Layer 3 of a small transformer language model trained on English Wikipedia (12 layers, counted from 0, width 96). Numbers have three digits each and are written without spaces.
In attention head 0, each number of a token's query is one row of weights dot the token's vector x. The head spreads its attention over the tokens so far by the softmax of query dot key.

Query weights of the head. A number n stands for (n - 500) times 0.0011.
q0: 903465813553550401682623438548444485406705448395578202521428587418634281484525537438637505576434621377467688304322295443662524438407432506468454589498549466389463328259546638405419401578558628163415484590697530575492328636587479464504387715370606480453449468366332484494399574462504598477
q1: 308666595513483547528365386465486554497364544516381502577166536474387616623535650611308546288560363260438527742340524472465625539657738645463347434546760613450542247477528537478544641523424434316576526337298306502455273755519581384489477338515575454523585825541432521561526621597304741624
q2: 559212307624527431704619260470420483455461630484584517482611362633502476492539269623524472586687432530461183480424422563438335492532541609450430229517494450520469522472605616492488369552486529657489501682447418677586644262407603542296304743599585384443489488464501721280289315303759331383
q3: 450580736652326598499584448288481351332591326342586539586327488325632667580353509302453568379423546602499514567556464357673288539714478582539433173450458542403431455577510553452318733568384721482622427299557326434563436753457641522463446503499507283545423553613506581522512610438447746534
q4: 545242329306496579554479341341492529477391574559429505669529363716603505438538431534450365486521642633559355561443450347489519544500342352548440562727608338704458648505534301591633642605537390434567368420689560637503527446544590386437540425499562615445357526511475440408353294576560374423
q5: 500499541444400466433447348711621409453340389556579430677569421662434407403486341386467409287326683538474533463598529377666424514665575610600356498677609577748364458440424557513519688498404690627329350423446568504412581496460340374494430449537701571529427619472453353331379575439430297537
q6: 565406547564767518330352845639830541401550454343425530478559733404535407414516686306775534738428556414354626441622587528521474671332276513446734588437506677442512301450544740511588376421294489470451693493437532590522414433504419444553408430321263718548353467422599405701836557402286288547
q7: 581518248577284330414667417696706470347663447673488667388459448570615597438490582405497332748377429426303298525582599411505690670314553673518626493559541472633599725626439499434378764480574416419378477444615579571206403409369702483666365473662437548515220359367379743460515359757363439492
q8: 423346318450627634677552410460494662502531574519417337448724393416447583362534326392444501516355578550583308428409424220522562493434165509416862332633404369482489493443268484612632474459692793450578514539692792620472508381467305336528550551465573678665447523629501330480354716655356546742
q9: 425378677477610428254335317592510592432449503667527632695569436555337566387360357347292469328523428678437359583403415385456348706506722669567443334376385519638445744419454661452554298438508269554432562444372371725507434600479345419312367617821515622493081509492580541227466497521472520453
q10: 735383378476536369602576456446574367504668539427639478559468469698520459520651647490470475699369609647553619285483428635509451439425438479404420487341618540486693460694393459462351558351460503566549539493581496497527400503661522716650740557561599412488452498324485495595584456502444628420
q11: 319714526651150547433593389454527605370679522444530399383614512585345293695480704429440568370484492439536626441526416482721497381543575372386675505507514443175538274571444536618324509448810637607500539421433514470542414618627505476484403559413622512427421529385544490689372610460462728646
q12: 481654567352639372502651734461668511319339571566294425367445288488433561507452134302543425465555391338093707430602592566539479564366641591350632298466581512407544306419542301531715438227433541626629416371503558694560403383442435411386439419511350678439566505238636511464449542803451449718
q13: 502397546484426416758448146570447572440567596565416547439421538605350468935488283591336286632413441479418521529633586413295509741190409334497155562272429383384395392681765639643579412363409348544291513502590515020578498428421529673389686743420393375523562218422475399332444564420503555395
q14: 338647639639413686344484389470384541308822628611485331349530542335463485594657653619479532382450495415597664489555334535684472535489591592509513422623353410363580551506505538636330543484613475615606588373399654482480716531566476482325313549311379561410555438468413682728534559513591682506
q15: 457717802584392653445365425581628427544600502462438438257367446303565408679626732583498560505574291302507416667473561697438629540495524542594516535441450492349629614505527360455275439717551505481643462466601339245501342596446647728361149758355449420463425473241388528440547446514495635342
q16: 644711610605519388331326583577526536525587455460481190577450641422600836463350623678787610757530512335527489326465561462351717423396471585574235681691475409282550451664662448332606688384544608400458704494215477545488483506574376323598425300623461212615409536474736536620463522272287530504
q17: 412435546431558718469430457331459760647739365526398226613549391352524339407392595357392419490587696375514718487537429494607309596592354551630405484618211295555289711594629426653247513472510549558509531594357671442461853343591346573381409458501533559328407434293358595485549654229362476434
q18: 276593522543555419665856814608534889625552564419394560640282377289495598594424613506830520760559469554368255369558387490246627513636563600526543393342409286475283542490545623410635243520399585546459561732356429693377466549466702715575471425418420415338446659220426513264528596381610353291
q19: 550398414577729526515322600773549259354564498499624457241559427458408293374365480657515598520361296508287581564444667588475445305377517572202643323522330582734593641443441507421582460473679482640261578611723377774556593486478582545250408445604410419476458332635548579445535509465714658462
q20: 556637381334541755369437449751594498256647600433734337416686460334330444625827485356712376597661414560323628422521483650554517495306465534298475533540380513662593540367809464479530700451684122392523384546676280418426433371663587401768519705771473439543376555551284543807364335417428488381
q21: 716367645385391468425633593665244740454402491498354453332426424492519607414497391825399489594795677641480468503458712331665188502300685664584458445569489588562417470568376589443627454337472467281312623589563297474645511528528475728764649729291713441610519487620660378720442644754488688435
q22: 476373563368648669519477595388421525523425774446549506505434359409700616577422605591654754489535585336740532621464354439258554476656492318587487434743749441766551384418556324556431570597502427361403558483440405672588291418616706446444188742335423578798422216400468519442284649500304369252
q23: 614470347502343676456705570446292412572267570352709581508619361587222625521578250605393444593250600738808297623668586509500283397395321679849548691451363494345645606632263568491367435522409324860365440510411630577395473466553267401451300303472461644346467729163468205464298441428656582569
q24: 692484522524394407221457314512411205662545535725155298431574861601549263393527373537591271642375253517591215663621645651479699525809541451565566799528563558467491373492427547556520550589482420474237616519505437578273443521682502437441731544350447621724566390640276263606592479614593565483
q25: 389514371252353482359507588558376560260381678588617639714478456609639681738277511237616370595529599576261474559393598558467466615361722387434516634609293572535264655463389792477489524467594432703310517458334637492607574714521429445593270299317221097594643404692536691586446533547203468557
q26: 356513492423355337447511265519444231752494507629524463431538573246528489419625486564612695302514193253577465155518440503540377268526324348610398556474283252640532442551475639429699412395547426580614348308357625749493493450395453557674686511536322603564416421562332306556428437798211474379
q27: 719536427694695793423390451377577513450408466451385307639524454580568555385624727492252501252401692380748566435451627508306534321373311568481410656457369376364480488623467618240713652321513528598467502626513612422414628606348415594459283404680622387506630430484426461410520473626632273529
q28: 479663580333585215372751477444493461395566506561533605385822401522512468725274612524533496482328598224406399434495432584520521478692688527827448083555359588202413637569822574804532517411597533358640298670503397452402531444689408476268422510159511475716598367539580458583581444406548337383
q29: 487432293636814558447378456543512580393306660485263580401597481396329607306478452494207561693545409467534366526656492441568516342566352268480337646268495180507538246427652526627533678514436420490410408430315347407626590392474387640539521397401472418664698363675669610449899547481595209498
q30: 484426520463645545674370510567295826316362424627228606658567512415563317311465686637606461614396341345724565388585387543583580328443342560092606652541605535309323377275749541594425386435774655747489308421704565455710190461467482459424669312391392499632404680531379272448586400622631416652
q31: 549397433586537334339659214741423618563640427675228599577226632503325359350621523833715535421570479634429629884393696557587562368527350561218312679481279603466681376575526360383442377572736656686664598673490688546562585393647554265406235599475598617324488129399572655345489707574433461438

Each question shows a short text with each token's key, already scaled and adjusted for position as the last token sees it. A number n stands for (n - 500) times 0.0035.

Then comes the last token's vector x. A number n stands for (n - 500) times 0.0089.

0 "ra": 475486460451555462440513578424391406557511296415550542526557596329438585546561458596545530429405
1 "an": 483496394460588451485504598483399468518568237420540560461541609433547634566559430599585502554488
2 "en": 458504476414529556480521613402370523493502231338554591572536544475495522614593384526533516500475
3 " (": 386471547432639456558441743426285482371517081452426730431562576526511420544597358457551507456391
4 "20": 294200596363585525473436574438323473439599189462532720438615533387591536517558423534555556405500
5 "0": 551483630572566573383469487496351497398590259510435679433526530380588601467484375519429432420529
x: 580358338449609452563471481297609578532489366481481445525478481519592620283606341535661396650459563536561448446424622492420217444483295370539486383367311635593307686357503595630595451505363584525460596714535629607468462204402344481719445605550662559569564419557640382530621456524623368487
Which token does the last token look at most, and with what share of its attention? 4 "20", with about 90%

0 "l": 560538414463470511449431512441340484458498282461578573507493554483525563394527418559603531381360
1 "ow": 489476392459595489531508589523283438492590212414568662549594478514511624541581431536540553475336
2 "ing": 553604454406530512520452554464330471508523152356510601570563597462465460469537437567579569448530
3 " pl": 370445579401536498399544623412303414478529201433555636392507554425600486429553401558554476436406
4 "ay": 495550630334609590463516519455351451493531194386536610381584531490492439595529402548600559551448
5 "ers": 538477541505601470517528731491382443405497194451490649523575609517439578532537389562428407460461
x: 481495445403465499549539474399462488482561186522551562590508419529642630534608274639547338490594450480666398638333668546543384406630567384575451573393432345683467555400454455604403354725323652439541382588573526543407308418348406397771546564559720655547599609596473426314678358576454655545
To which token does the last token give the most attention? 5 "ers"

0 "C": 595570368414554425448619557419323467447516180572482647418523596478553535515505365487531497463461
1 "ol": 557720573273509444386595585488293485330475206554496628508624561328507543502556373504488457396479
2 "l": 418524622348463441382460541402331491387445225489556607455486556471470543477500393518607479449370
3 "in": 459519544434495563431523490494300471546444308372479539544610587500527620491508427475504518419357
4 "s": 476527584428539512520463561499374481501438232439506564520574671523461529482517385547521478450406
5 ",": 643513568431583499517470672560333513389443212410484601419542547526450435499592412489541459482451
x: 391522519474496421576508456522475554465537223431486517427457240586518704538466515534527182636648510462469549639459585660561322487459440209383469479416555608586335518499521552593552481588513566503610564818490454370413418486389357432850560608532681511547584564761597476585655440536416429546
To which token does the last token give the most attention? 5 ","

0 "im": 455444463345564449548545553488379440439496244381495558561520481328531583619527495511517490477581
1 " to": 550550386430557411452528693452302488527533087410441601325618572419483387532579363633515601563404
2 " d": 409630490423626450403554652442346460489499210434453658401523555422488469599563397576562467415407
3 "o": 402538492323615465314503577451346480499531188398437657358639554427539573476535347546558522498424
4 " m": 462435613413627469420508627490346408529530175466408650417509540393597506497535362533566421476473
5 "ore": 506409608443659534426507705578315433581568134427509723437612622455490568492584381624569452550389
x: 359343401407620477632443510211564550579412269524520599599528522563450594478380541586551472540587544485525622579582617368324214500655385349493404534538405397667464301443392567690570504756440673489434452623584519572377399426505533337680527665592685472714352600567548552344789555485519611551
To which token does the last token give the most attention? 1 " to"

0 "18": 714516362506517477488497554369344502488593237514497610496618531364544655428538366507482485401445
1 "5": 520560489438579458451549588455332517447615268522433643415579550366585627449464363550499450390500
2 "2": 464552475408596560476496550467375462526620218483425576462543625390587632498567344486518439339506
3 ",": 474376483435557482494483686553339509412460217415494578394566522511466483526583418543512495465433
4 " in": 503483521490529496517505704461391412546485142336479623387563618428556369495517481455459521480423
5 "c": 469500606491556538496444612465390397491448264413503644393512513423549475512429368511590605483387
x: 426573439448651345511449346467341582445382268453694569522463379597539445653549488388430384457547582391556472533416642574520351433522501355529430428296314535767292575392514394566493381472386609464544484668360567509355056346553586320537417430717599593440564439596490451487552486473564315563
To which token does the last token give the most attention? 2 "2"

0 "3": 573538444507581492430558510465411483542619227491442625419500592449624638520578357541517443304443
1 "2": 519573435461602524461500534476408452560636211491433580451518633421600639512586363491533419327497
2 " |": 474521450442528551538448632405320468470479168397516600360565628510555420583539488476572509357445
3 " ": 327466406401617523526385601382302433451522137403504668369557588512547480537596409458604458346466
4 "3": 534391533436596606399484544465361466483580177490461663429461618472616576522576369498550429282405
5 " |\n": 516485573459594565567463691492257380377406148400552664433509538469525431562618480425509373464453
x: 393576597499464352461437427453578494464520182564548469415334504526529584507585550603666341479674387433580548368451574725472215518612394309424525367477465591712519472323583525620522384447524496501641458741436581653420410399459504424718446623611728528697541624721482571553679465594385493512
To which token does the last token give the most attention? 2 " |"

0 "al": 609446461389515470565553613448372501471453190445498518488539698439508626497560457502526417466542
1 " to": 540560386437563417467525697431301483521523073412429600322620591430490386533589374629516581556407
2 " w": 381537467408621383406590707398292426426576140493421700356534518391537500530535386500519474497388
3 "in": 465509509425602503413513587429270417509463162333496623540586516485574485484518430439489565400366
4 " the": 449472537457581496451496754525298403440515071368487647385519508464570453565551415513556482497444
5 " n": 535493582470640511435536656564342400448541146431442582464533530473497506508567442563503488409454
x: 447535590523478483563415437397540434462553166510523435484510398549618733590527410409487243560459345575527520462453542505327254413616549393530369486352500497661327567457623519563502433517508640539603691740494688565533394430442473202626311706640775540561541614564469367519685395467450496527
Which token does the last token look at most, and with what share of its attention? 4 " the", with about 50%

0 "or": 573486379418606406484523556451333486458477179386553601438610634385534544463635351520524445505427
1 "ia": 531479506399501463436527507421329469534469172406470555438555602337545443541393419609546508492459
2 " A": 473542543326718431335543605493257429367551144506467678440604548456494502522538348522569478449427
3 "z": 445560514373729481342563607507308393498560151520414568369600585520481668469501446522462466490542
4 "ar": 608567635472591503369528529467429471433463243475590657468444659464530536581518390548486439529531
5 "en": 522512571570502523443513574423413512523446267400457580484554581433503607641515431447471465540513
x: 479396414340610408629467537453435476625588399555486629510389475495490464420587355679502239311491482470611508535349780540476287440555602517522521502522194385708377531542572570436443594401314544482662329572568648537549436396544279440759382584540738529406418639656517372374438356558457370511
Which token does the last token look at most, and with what share of its attention? 3 "z", with about 100%

0 " A": 562478351388639311371604648483244433390583136548448712407604532471505500510556376527528495446419
1 "s": 546487390441611389363407668510350476456499166511481631419594531526481574491591445601516538492464
2 " p": 428563479380573465415506605429331400415554131465444680452458537405527516502508363526549447432434
3 "art": 405445498390728480354528600514294409454457169450550698392571447470478643488681278550506376453379
4 " of": 457471524473608505505443668523397418507485140414538651340542697435471392465551497564530533462409
5 " it": 435407692464602554460426584444240429491581078399491670431482534410554566523593369476546605430528
x: 494445448611726368656417527332564454470451446493500428488417476549728688320521656365645139506550530495603636521529541609439236456524623363500410505482378415623373614311525537524501467533299533576648521682596661555455389466480496407748335775545646594483547670605495398467593474473442500661
To which token does the last token give the most attention? 4 " of"

0 "6": 557544513496554452448518585424320477475584214488491624386515560437643634456546305558530420331475
1 " and": 534558408458518428476469656378330470474524047409441596336554607470481483479517385451466537520451
2 " ": 400615390447634436500386599373259471453507168410458682408575541470530492492592376461572453393462
3 "18": 274472497358586467464469588391332467493579191491484640494587524414552624424544363465525442384418
4 "5": 489435571486613529407491608495314496431623238522414667425569531376600628439477339555500435388500
5 "0": 565440608564549567417454568489314477416582238493454669477542521398611583444563306526470456372487
x: 483376398410578435595461437380644535506504462552426392505477425654514620245579397487655373667478606460637441469351595479487296436537362377549505477348324607718305665328546569592613457563453617459475580734528592626493372271452362508807560628516687627622585375527567417539645438526555359462
Which token does the last token look at most, and with what share of its attention? 1 " and", with about 80%

0 " T": 576495424516605389373648581468321450407583158499429680407492529421552456492560399553533466418479
1 "ow": 469556386374621405448561624445366445428599145548538755498551498463505592596580437482621492540409
2 "n": 476457452500535462462550616477415408512465252409532571465507536512551483569563471509571504503496
3 " s": 469482522399617444362518668506344437409497164462443699419486532460600451461506410513549419498446
4 "er": 502440536496698404352381740521373512455482232467449721350534600481556602487579455498505367524463
5 "ies": 501490530534544437412534653493370408514455218433514580516491610474515471512472440566577400448467
x: 450477479403457574614434372390480554432600250543621636628526305382502661456552276492520357383624583447643563562458547529628327344553464500444411586370591454622466583277501461533419542773323783467484470607552488470516351400423599367778437518497722506525562621538483609430802407463582488661
To which token does the last token give the most attention? 3 " s"

0 " I": 607479327422604317365555662512249469464610180543390754406569559420511537551543388557483497468446
1 "t": 566507393473610449468465597456265470530565133438513730411515496442504476478500336523562529472426
2 " was": 478556453463588492449457677491256527466675079339474711357485520477414503515545414505571557423378
3 " S": 475475512377721470360493634484276395409521107491447665411540522451584511466506403498586473519388
4 "am": 420487675484716500472443698442284488423468168451395637443596518325591501518543420491465432566582
5 "s": 463530513478561539478394673510374425414471184390492604460570567457515567496514450527511461408452
x: 470487438492513465695458512344651580397555190536597475501335405451526604566510413676516380342583558526648280563498751572559403531584466373511400470356458548714378617351623565495426495723341630455658371487436466678448283338428471460735438461601602665500622545534565396482723408504550397612
Which two tokens does the last token look at most, in order? 3 " S", 4 "am"

0 " r": 652566483484525386439578631310297456434518225470515703385460555391528473471560420543590470391409
1 "a": 593606471444553421331518570450344389494573154493526522451541560376560516473547508494589439412426
2 "il": 356586528377576460514635625406371513414568202456511532516557551504466571589618383469475417503436
3 " l": 376476563342529490422527664405311412449521197458448662454524524477470579488580347515565440387424
4 "ine": 434415561415606465414531636450334457492537103467473614423537570571519547431492425497584500540436
5 " from": 501492572487497547533543713495336400504531133349557575449578585472534361542526466567455547417391
x: 350477542457557406642423670359585482471449297427436477468456423678586571705606360544612316381734457400548633502451579583420317518629403318394482516448505548563303558525416512711489506598467587396612657631579634546456335573402518406885483633672649414466521562468653510604675495453426457641
To which token does the last token give the most attention? 5 " from"

0 "k": 538553442615544412401563563442387459522533242477544680474510464443591623477533432622568449421558
1 " s": 498543412454572392370536663481333463430508168457466701435515524462605453434518381504559429505455
2 "er": 443511503461594317317439723471383522455497239455452719359548586475559596475574438503513381534466
3 "ies": 514499539498482431435558645451369425507451220428506576523489604465502472499469435578576410448472
4 ",": 583383507401590477511449669541346529384433229419489605410540543516449426478579410482545439490477
5 " t": 519469610457576629384550635542349381421568153460465641418546562449588465500552324537555546424530
x: 496654522544617424479335490476477498536393306500522561563400433633649655593589475434480280586464435468650548518549476612456294554612410227570325533401555445616249582340638518420531486481469514557601655780651696565396230476408488301563332741623654511586621457546628523608608493461563544631
To which token does the last token give the most attention? 5 " t"

0 "==": 513448543500483491484489572479404381458400269533588791330473871507471368430533552501540402356566
1 " D": 523576429439650406375598618438334424434505152481472653394513609424491500550556416502553457410376
2 "ou": 417649465317671491349591570475233461405569240527489689415555551467592535473682349503610521417418
3 "b": 448483482341634501417557572448446502554614179461531681472547561551612470502562468523523557530504
4 "l": 583410617498442426436439541436502491443488264514515605541489590505500517431477443553560501456501
5 "es": 468552485465471490483513577495386395464495219426506585513516637568478591408464422559527504401439
x: 487468402453544598560496319296475745471646300517488522563549459500540675509393373698611224599783445567708428598475674627526497473555442523536477554471487373773413673468436402616527450547323686537601344530673513587413282316514522345659499489655623626423503512601568491474707377488543497645
Which two tokens does the last token look at most, in order? 1 " D", 3 "b"

0 " d": 666495390464527412399630629450377472500524221445462693396518594435501484562559420551548438407413
1 "ou": 617670373347647407380618554448237498431593234509476659414574574468584536477676327477574555445417
2 "b": 455542398379625457461577547441454493590632178437553634450544573572621478529543451514529591530496
3 "l": 457394593429429436437449528421491484445504259496534607544488602488492488428483449562566510467489
4 "es": 534556462484468488481502575494380409471489257435504594534521629538490591399470417582521499413430
5 " t": 531468614449579624345528626545351407428571191440467664440530568443574490490579303566586536426532
x: 503604519522607403521320504471488522601423322522521584568396474593659686595558499428491284607503425502650501504543499560467284537632424295567317545431531473585230597325606535427552490497467514523635657806667714539366228498441500253529327709585668530614621443566578516593603523430598596582
Which token does the last token look at most, and with what share of its attention? 5 " t", with about 80%

0 "x": 595545523492528457541536611413365478532452236459553510515530628437596567451611428553555438403561
1 "and": 511533484428540426368590539490439526407624284407505635365525547363460582612505447586608415508528
2 "ro": 450540547416540423379494584466354527512425277466503654449532582394583513429605427540545516540470
3 "v": 491499525436509531461530549343310420510463250398537593495542479399570598598614445527634542504472
4 "a": 433472553446580552410448520489390392557529175467521501457599588369498542463554473559545474446483
5 "\n\n": 504490478403534563535497611500416396447522140409447636372533573486573491478506535568538430388543
x: 446528640386564446357458508462479470499481263510592436531490466438512709479497529536659306509750387421460535435458481575393242517618417252490550540469539423780432577444744387571516633541637561450656406705452548544601360409429421321772538541653833540583371452497612586648594581518471553539
To which token does the last token give the most attention? 5 "\n\n"

0 "ia": 525459459395496480436551518445328461512460200431489546434555580307536506598384456632530494457493
1 " A": 527543440326690380350564609489258440370560160520462678443607537450508523535531363530560481447439
2 "z": 523575450386704420360597598499313407501559165533414568377604583519481672471496454519455456486551
3 "ar": 616449601408582479379547521464429475431464246481593654469445664461529538581514396549481436524532
4 "en": 522490597523506523449525563416414517520446267406458579485556582431504609641510432447468463537513
5 "k": 529466554407610545389464576526344482468483286446518668458501472509554586508532430564541406377546
x: 531578493481594475513372385395283597668474418632573504462560404538481531508660419575443147459561463431602385551378705454364332574493580443482492524526537536771265597253459570495471451665360363393574458573526697663458490492349268295593471535666495745599621669595562529407568382515524528446
To which token does the last token give the most attention? 2 "z"

0 " D": 600504388474595385380662615450331440424549205506457680425517588440496497530557412498536442419385
1 "o": 546557345449575409317570571455370489470533190453445678351617558458514563451526379561546472493429
2 "i": 482514459337568478401502548420406442515548203421569605445550569525532557480472382559575439522437
3 "\n": 491446487413594539560459679436328446363493101425494631440493557488522406516533405453488465432442
4 "-": 475490520527504553554456607475413531471384207420434608383481597546583395518446482396560468423596
5 " P": 543450594448655562394454574457344365426489140455477634426443591465562489495506432473562433432452
x: 420717541607547378464371469249416469557536063488558541532352437585657689560588552495520384389462472466507469511481558546335333425518391390400509597391435423653391576383531496529490394486622526470524560762551556574380281444356453261672375625489635554646577574617549419605451501591613554595
Which two tokens does the last token look at most, in order? 3 "\n", 1 "o"

0 "s": 449479464514523474398421606492382482440478190423555591460526596436545509479540453582552461427488
1 "y": 499487503447560457439556570439297466476477184455521641451549573435582450544510391555585484475543
2 "l": 426528581400453447457350546371361478450465215444612632471462568421532480492520451536617488474432
3 "v": 518495480455464559433494482412317437453492324416538579453525404411569638538545491509572567391498
4 "an": 561559542408596589501479548564360494510453221467516574434589608459513617491526417540514509528473
5 "ia": 475468556533529491452479534472349425546490224370495547475538601366556459532393424613524515471491
x: 406471481351510461657330472328294530561595252562727502662458494535617559537574264463543317510634451398571586671345655446539427473580379517417474439489442461653352508365434341640618539602303547364467417629500659568385377358457467468783483640430698588527411493598583525454711481492480376583
Which token does the last token look at most, and with what share of its attention? 1 "y", with about 30%

0 " in": 534497438450522424510524674398350453558491115381481646386578610410530413531511466481441526486409
1 " ": 564661355477628375478406603375268495459531158433473690387580546477503507520585375469558478397450
2 "18": 363684419355590434456491589391330484496599182505497638480590523413543620449532363466507467408413
3 "4": 433498567395623511398525565492336495489609250513428615424570554396589639486484322520495453392475
4 "2": 476456593423581594454489554485368462533632217484414594453541623408586616494571303472508440359508
5 ",": 628515567436591520493484665591336508409463212397485593394568528516459452500571391534521499493444
x: 401542488431495378614525470517464553490506230463520505426466230645515678514486521504508222709633544503434576617459607636542322536462444177358440470376533552608301534523536588573573478613476526475606547817480487344455387460451376492837546589557700529526504535721598461555630462541416385534
Which token does the last token look at most, and with what share of its attention? 0 " in", with about 50%

0 "&": 597497495518529425486461460444419537472391312484523610347536661432601467433561531475583566539572
1 "P": 476582401480580387441555507402309418497495209498527630449443589462635582516496447492569442474481
2 " l": 401601475349542459385557625432303435444516212496434681385530521477476538479566368505580431406446
3 "at": 404518542391626441443479607448331519421526175487506715455546550410544556406551425535574491546445
4 "er": 558496513528576450430495674506387425402558255412530671410565544524554596530547404484498444510425
5 " b": 606485558444624498355461623529388410486507162460429633377497493432617433489504408600575421433448
x: 379537611527720512620462460279562462452413236519601503383466312536488697535574518413506328483585270463601580606439478459417239489529399269510444544350526507656265544487466518412452569563586553526496629768444652565463244428452462294603382616633735546637574515455575403677556488504604569482
To which token does the last token give the most attention? 5 " b"

0 " (": 618527412445560340506428708367275517370524042482425738408573570507502390560589374439551523455394
1 "20": 652808360413575443439470549422327500446602176482530726427615533378585527526551430540546560411508
2 "0": 442501559371604489379538498497348517399598251523433687421523533385586596479497375524434427413522
3 "8": 432454513430613525403506555493332490487585218488429643336562520437619635509543321562520404385484
4 ")": 438502531455562567511425665479301511498485185397453629402553520359556474559548429476599487497466
5 ".": 546593685469571611521506701483327472542496179392486607449541535418556471573581378460605501468418
x: 439340565528529444543376245548518387526344144500564491487445391572455643577465491451480338501620496477513545446531664602442282577611494119389442591364472585562445528464589420506544411449393625400667616782502668582479305414489444446797530615504600651534479538661575525568644423476517409535
To which token does the last token give the most attention? 0 " ("

0 "ag": 568568437465586469468609454432358438390494262515609652557458515398563631542502381499522362442488
1 "e": 480483423455578497417530554522383456422552209457550541490509572445553527451531505542490475493497
2 " R": 400515448443624453361540606419290465421496193476492690412503476410510528531541402573542433446429
3 "a": 371527558411618485300439564502346375463599158506522531436533511394524531479544469507588426422437
4 "il": 518342625470615534471587654454369504390571197462514554511544526522437574601600376468479418512442
5 "ro": 502424607582572516424472587515327501544439227437481641462552584402551536423607406527522563496436
x: 364414462459461379646430332264302512634606432540600605586463513698568562483589390465466301500709410395498410548474550491215430417651468413617544428556378435699310508347516440597551563495285701513708414710622555708404411328447461554698400589615652554509479565612451556452536413535626380443
Which token does the last token look at most, and with what share of its attention? 3 "a", with about 90%

0 " W": 556543414512616361389640623458280428417567192531389687411555477422511520500534413524511487436377
1 "A": 463525402357683393377614624438278427448564170563548737479567535517572528484516371510530504409461
2 "L": 380503456350599482386690613378355430499522216558535625483521562547550616526529425507540454380525
3 "K": 415430471380688472326531658454294428471528173538491702421516552490590673549492430564525427459490
4 ",": 608396529411577485484483684536350513381463198441484641421535528525450458490578409494531442473456
5 " D": 565422581469634629335512635480336393412502183468464643411526573435495505541563396499537468420410
x: 467677455560589408501484492431563453553506097532563599549374397625585559637447561465503344468507383512592478532376520538519320448564459384548492554425471582621336588346577581590515370629504612510641621738530715533535317488463410183652405636510687426655582509571560362603549526696607509728
To which token does the last token give the most attention? 4 ","

0 "en": 511519377433546512459511561443348537467457234361583581537533505491520486628590407459527478485538
1 " in": 501515479437526442497519681430366456574495139356479632403563597427547404515526457476455518486407
2 " ": 402637385403657422498401613386270485459528161422473687389576544480502503522584377468559476399453
3 "20": 189501513352570497470462566402344482453574230497517710453609562388596583493536404550553535418503
4 "0": 507454638480583540394494501493338501413600268515436678444523537385591603450487355519430452426515
5 "4": 549476604493587580394492592496356481492599238487439625413524583437590607528531322545520432393476
x: 462361393540560440599506473474516494570515266574516507613504303586566593425587259462701425572476529477550439461351554442394272501448424378457484496373356559676373573357384534636603458598421495373469481683589630615466305383423296385862541665494710632577516392636583464571643527426516350492
Which token does the last token look at most, and with what share of its attention? 1 " in", with about 100%

0 ":": 456509408443564495511425566415441480368432167458552652383508737440552396570486569471520520399573
1 " The": 546478456501566415435495703467283405395466120383529650348513547487477474530484428488585454500465
2 " U": 477584520343766453358477634472250454414512201474445712311583585364521533597521384527538568487452
3 "l": 477459652396561441414456529382381473505516188476523656465467553458487497486502478520622498502360
4 "t": 491522483407521606511490553487273438477552261412531625398554477511537558491514361542521544377456
5 "im": 440556592607520559491552418494407430519511274445527578535468504409612574576472435515602506517595
x: 518433451323619542536406494268337432520392446590457410588522260450577635452525427539463390366619506567639560461467475533517166592477501504494353543517448539675526639592568487766532506515548575408572289745383663594430566414580590497677504780605646485586535530672523338365408304251711412560
Which token does the last token look at most, and with what share of its attention? 2 " U", with about 90%

0 "a": 514489457472542485411496534435410412517551187441489528495548585345494599457542469599553445407492
1 "'s": 569519407468523459497500671407300484479535050420484580382542561488472522567453438565504489484472
2 " b": 409502436431570391374520642483386427476523146475445651396498484415603451505491441615538417431464
3 "o": 409552465387603466323481595493383475425559203383434692358626547408484517415485405606509581466499
4 "o": 479508484447573522405510582486356466529519227402466667362608551387538491448527405616498539512391
5 "k": 472492462397571566430461531463399483552511185373530699419487580470573541409478407651578522421505
x: 467489486493713514588438422355367623670532384503644579440436527438552565611489539563520235351632486524520397559361705415463501589529503400450387526516629522731318793238548531530557454585532488376575250608613737635374454582429439392680531649709649779520395599578568540466575521536661507531
Which two tokens does the last token look at most, in order? 2 " b", 3 "o"

0 "ub": 510533425409567295420610548546383500389527257462577740556473489394507498535652440571571425511611
1 "l": 460607467389465469423464555425359445418464217451626610519491563480519528440596421519609460397409
2 "ish": 545492430507593479410573459577257460494498268373544561375481592545482540440514413553564506524387
3 "ing": 464620492395497557541454551475359466494526164331538584535539610455428518490524452585606579397520
4 ",": 569387497397592483541442681540331522383431233391495603427538542511450438495593433499550461491476
5 " I": 539388683498729619349419649548269421410565185521399710398572589413534546560524370543517500497501
x: 362577497505495377578479635469487442588523350511503463579440451476535508515490582477717275479547511303600507647490621465402268438605522289545499439558345455777389578424498611488491503637465470517533592906481613536523404446369396353759359685380623462627431543540543413577482480667570429793
Which two tokens does the last token look at most, in order? 4 ",", 1 "l"

0 "b": 547580457546524479431601517500476467520514290506532624475525509464601510485470455664551548470562
1 "l": 408591486410418508414451530429464492436458275499546619513470589473498527406488434574593482412461
2 "es": 529448479539454531493502585496360428472469283437495579536524614512506600401458428594523518411439
3 "===": 482524523531543463499537519492393394447379384525601748337466823540497416452530494425499420404621
4 "\n\n": 504495457418551549523501607491403401429522126407461656355538611459548493479526526561534427403526
5 "B": 582467661434687569330445602524329392509516087432473632392546543471538484549524440539597448442380
x: 369636498688609445528436445262464556589345153529616532443423317568524757591525612383548306508571357444577549586455430543448315479618382320538521556430443522688374511449470553440462464664587612434512684766469663556406343477444374268639363615524625547625463576503536403640455494683565471471
Which two tokens does the last token look at most, in order? 4 "\n\n", 5 "B"

0 "ot": 565556469565546447516542570448314474478522212391574692427504580447480529540610424577582434480461
1 "om": 557561516449565394507505562463313416460475141511553610598496477450584539492649466526616433482469
2 "ac": 400591463462600525559544631460370411447553244404571646429599617275572561509554420550535457492503
3 " W": 412440493388707510329558619491293396424544185475407649409581517413526558538556404509566468472367
4 "h": 481517612393691559307462603567317427361599194509510620382531454522532487426585371542560549487472
5 "ar": 487586627506548550365480557510370475387564244481594661492441574475529551569547356592510588491486
x: 407456500409492383491559352389356640623543494426574555757443290524593612437482512671578326373617391389632329529334594547483367512622466377433427544537403677707538649470419533536494510557302531271500470704579605435607332362503518473603617687666724652490595602515503426436515559466784327535
Which two tokens does the last token look at most, in order? 4 "h", 3 " W"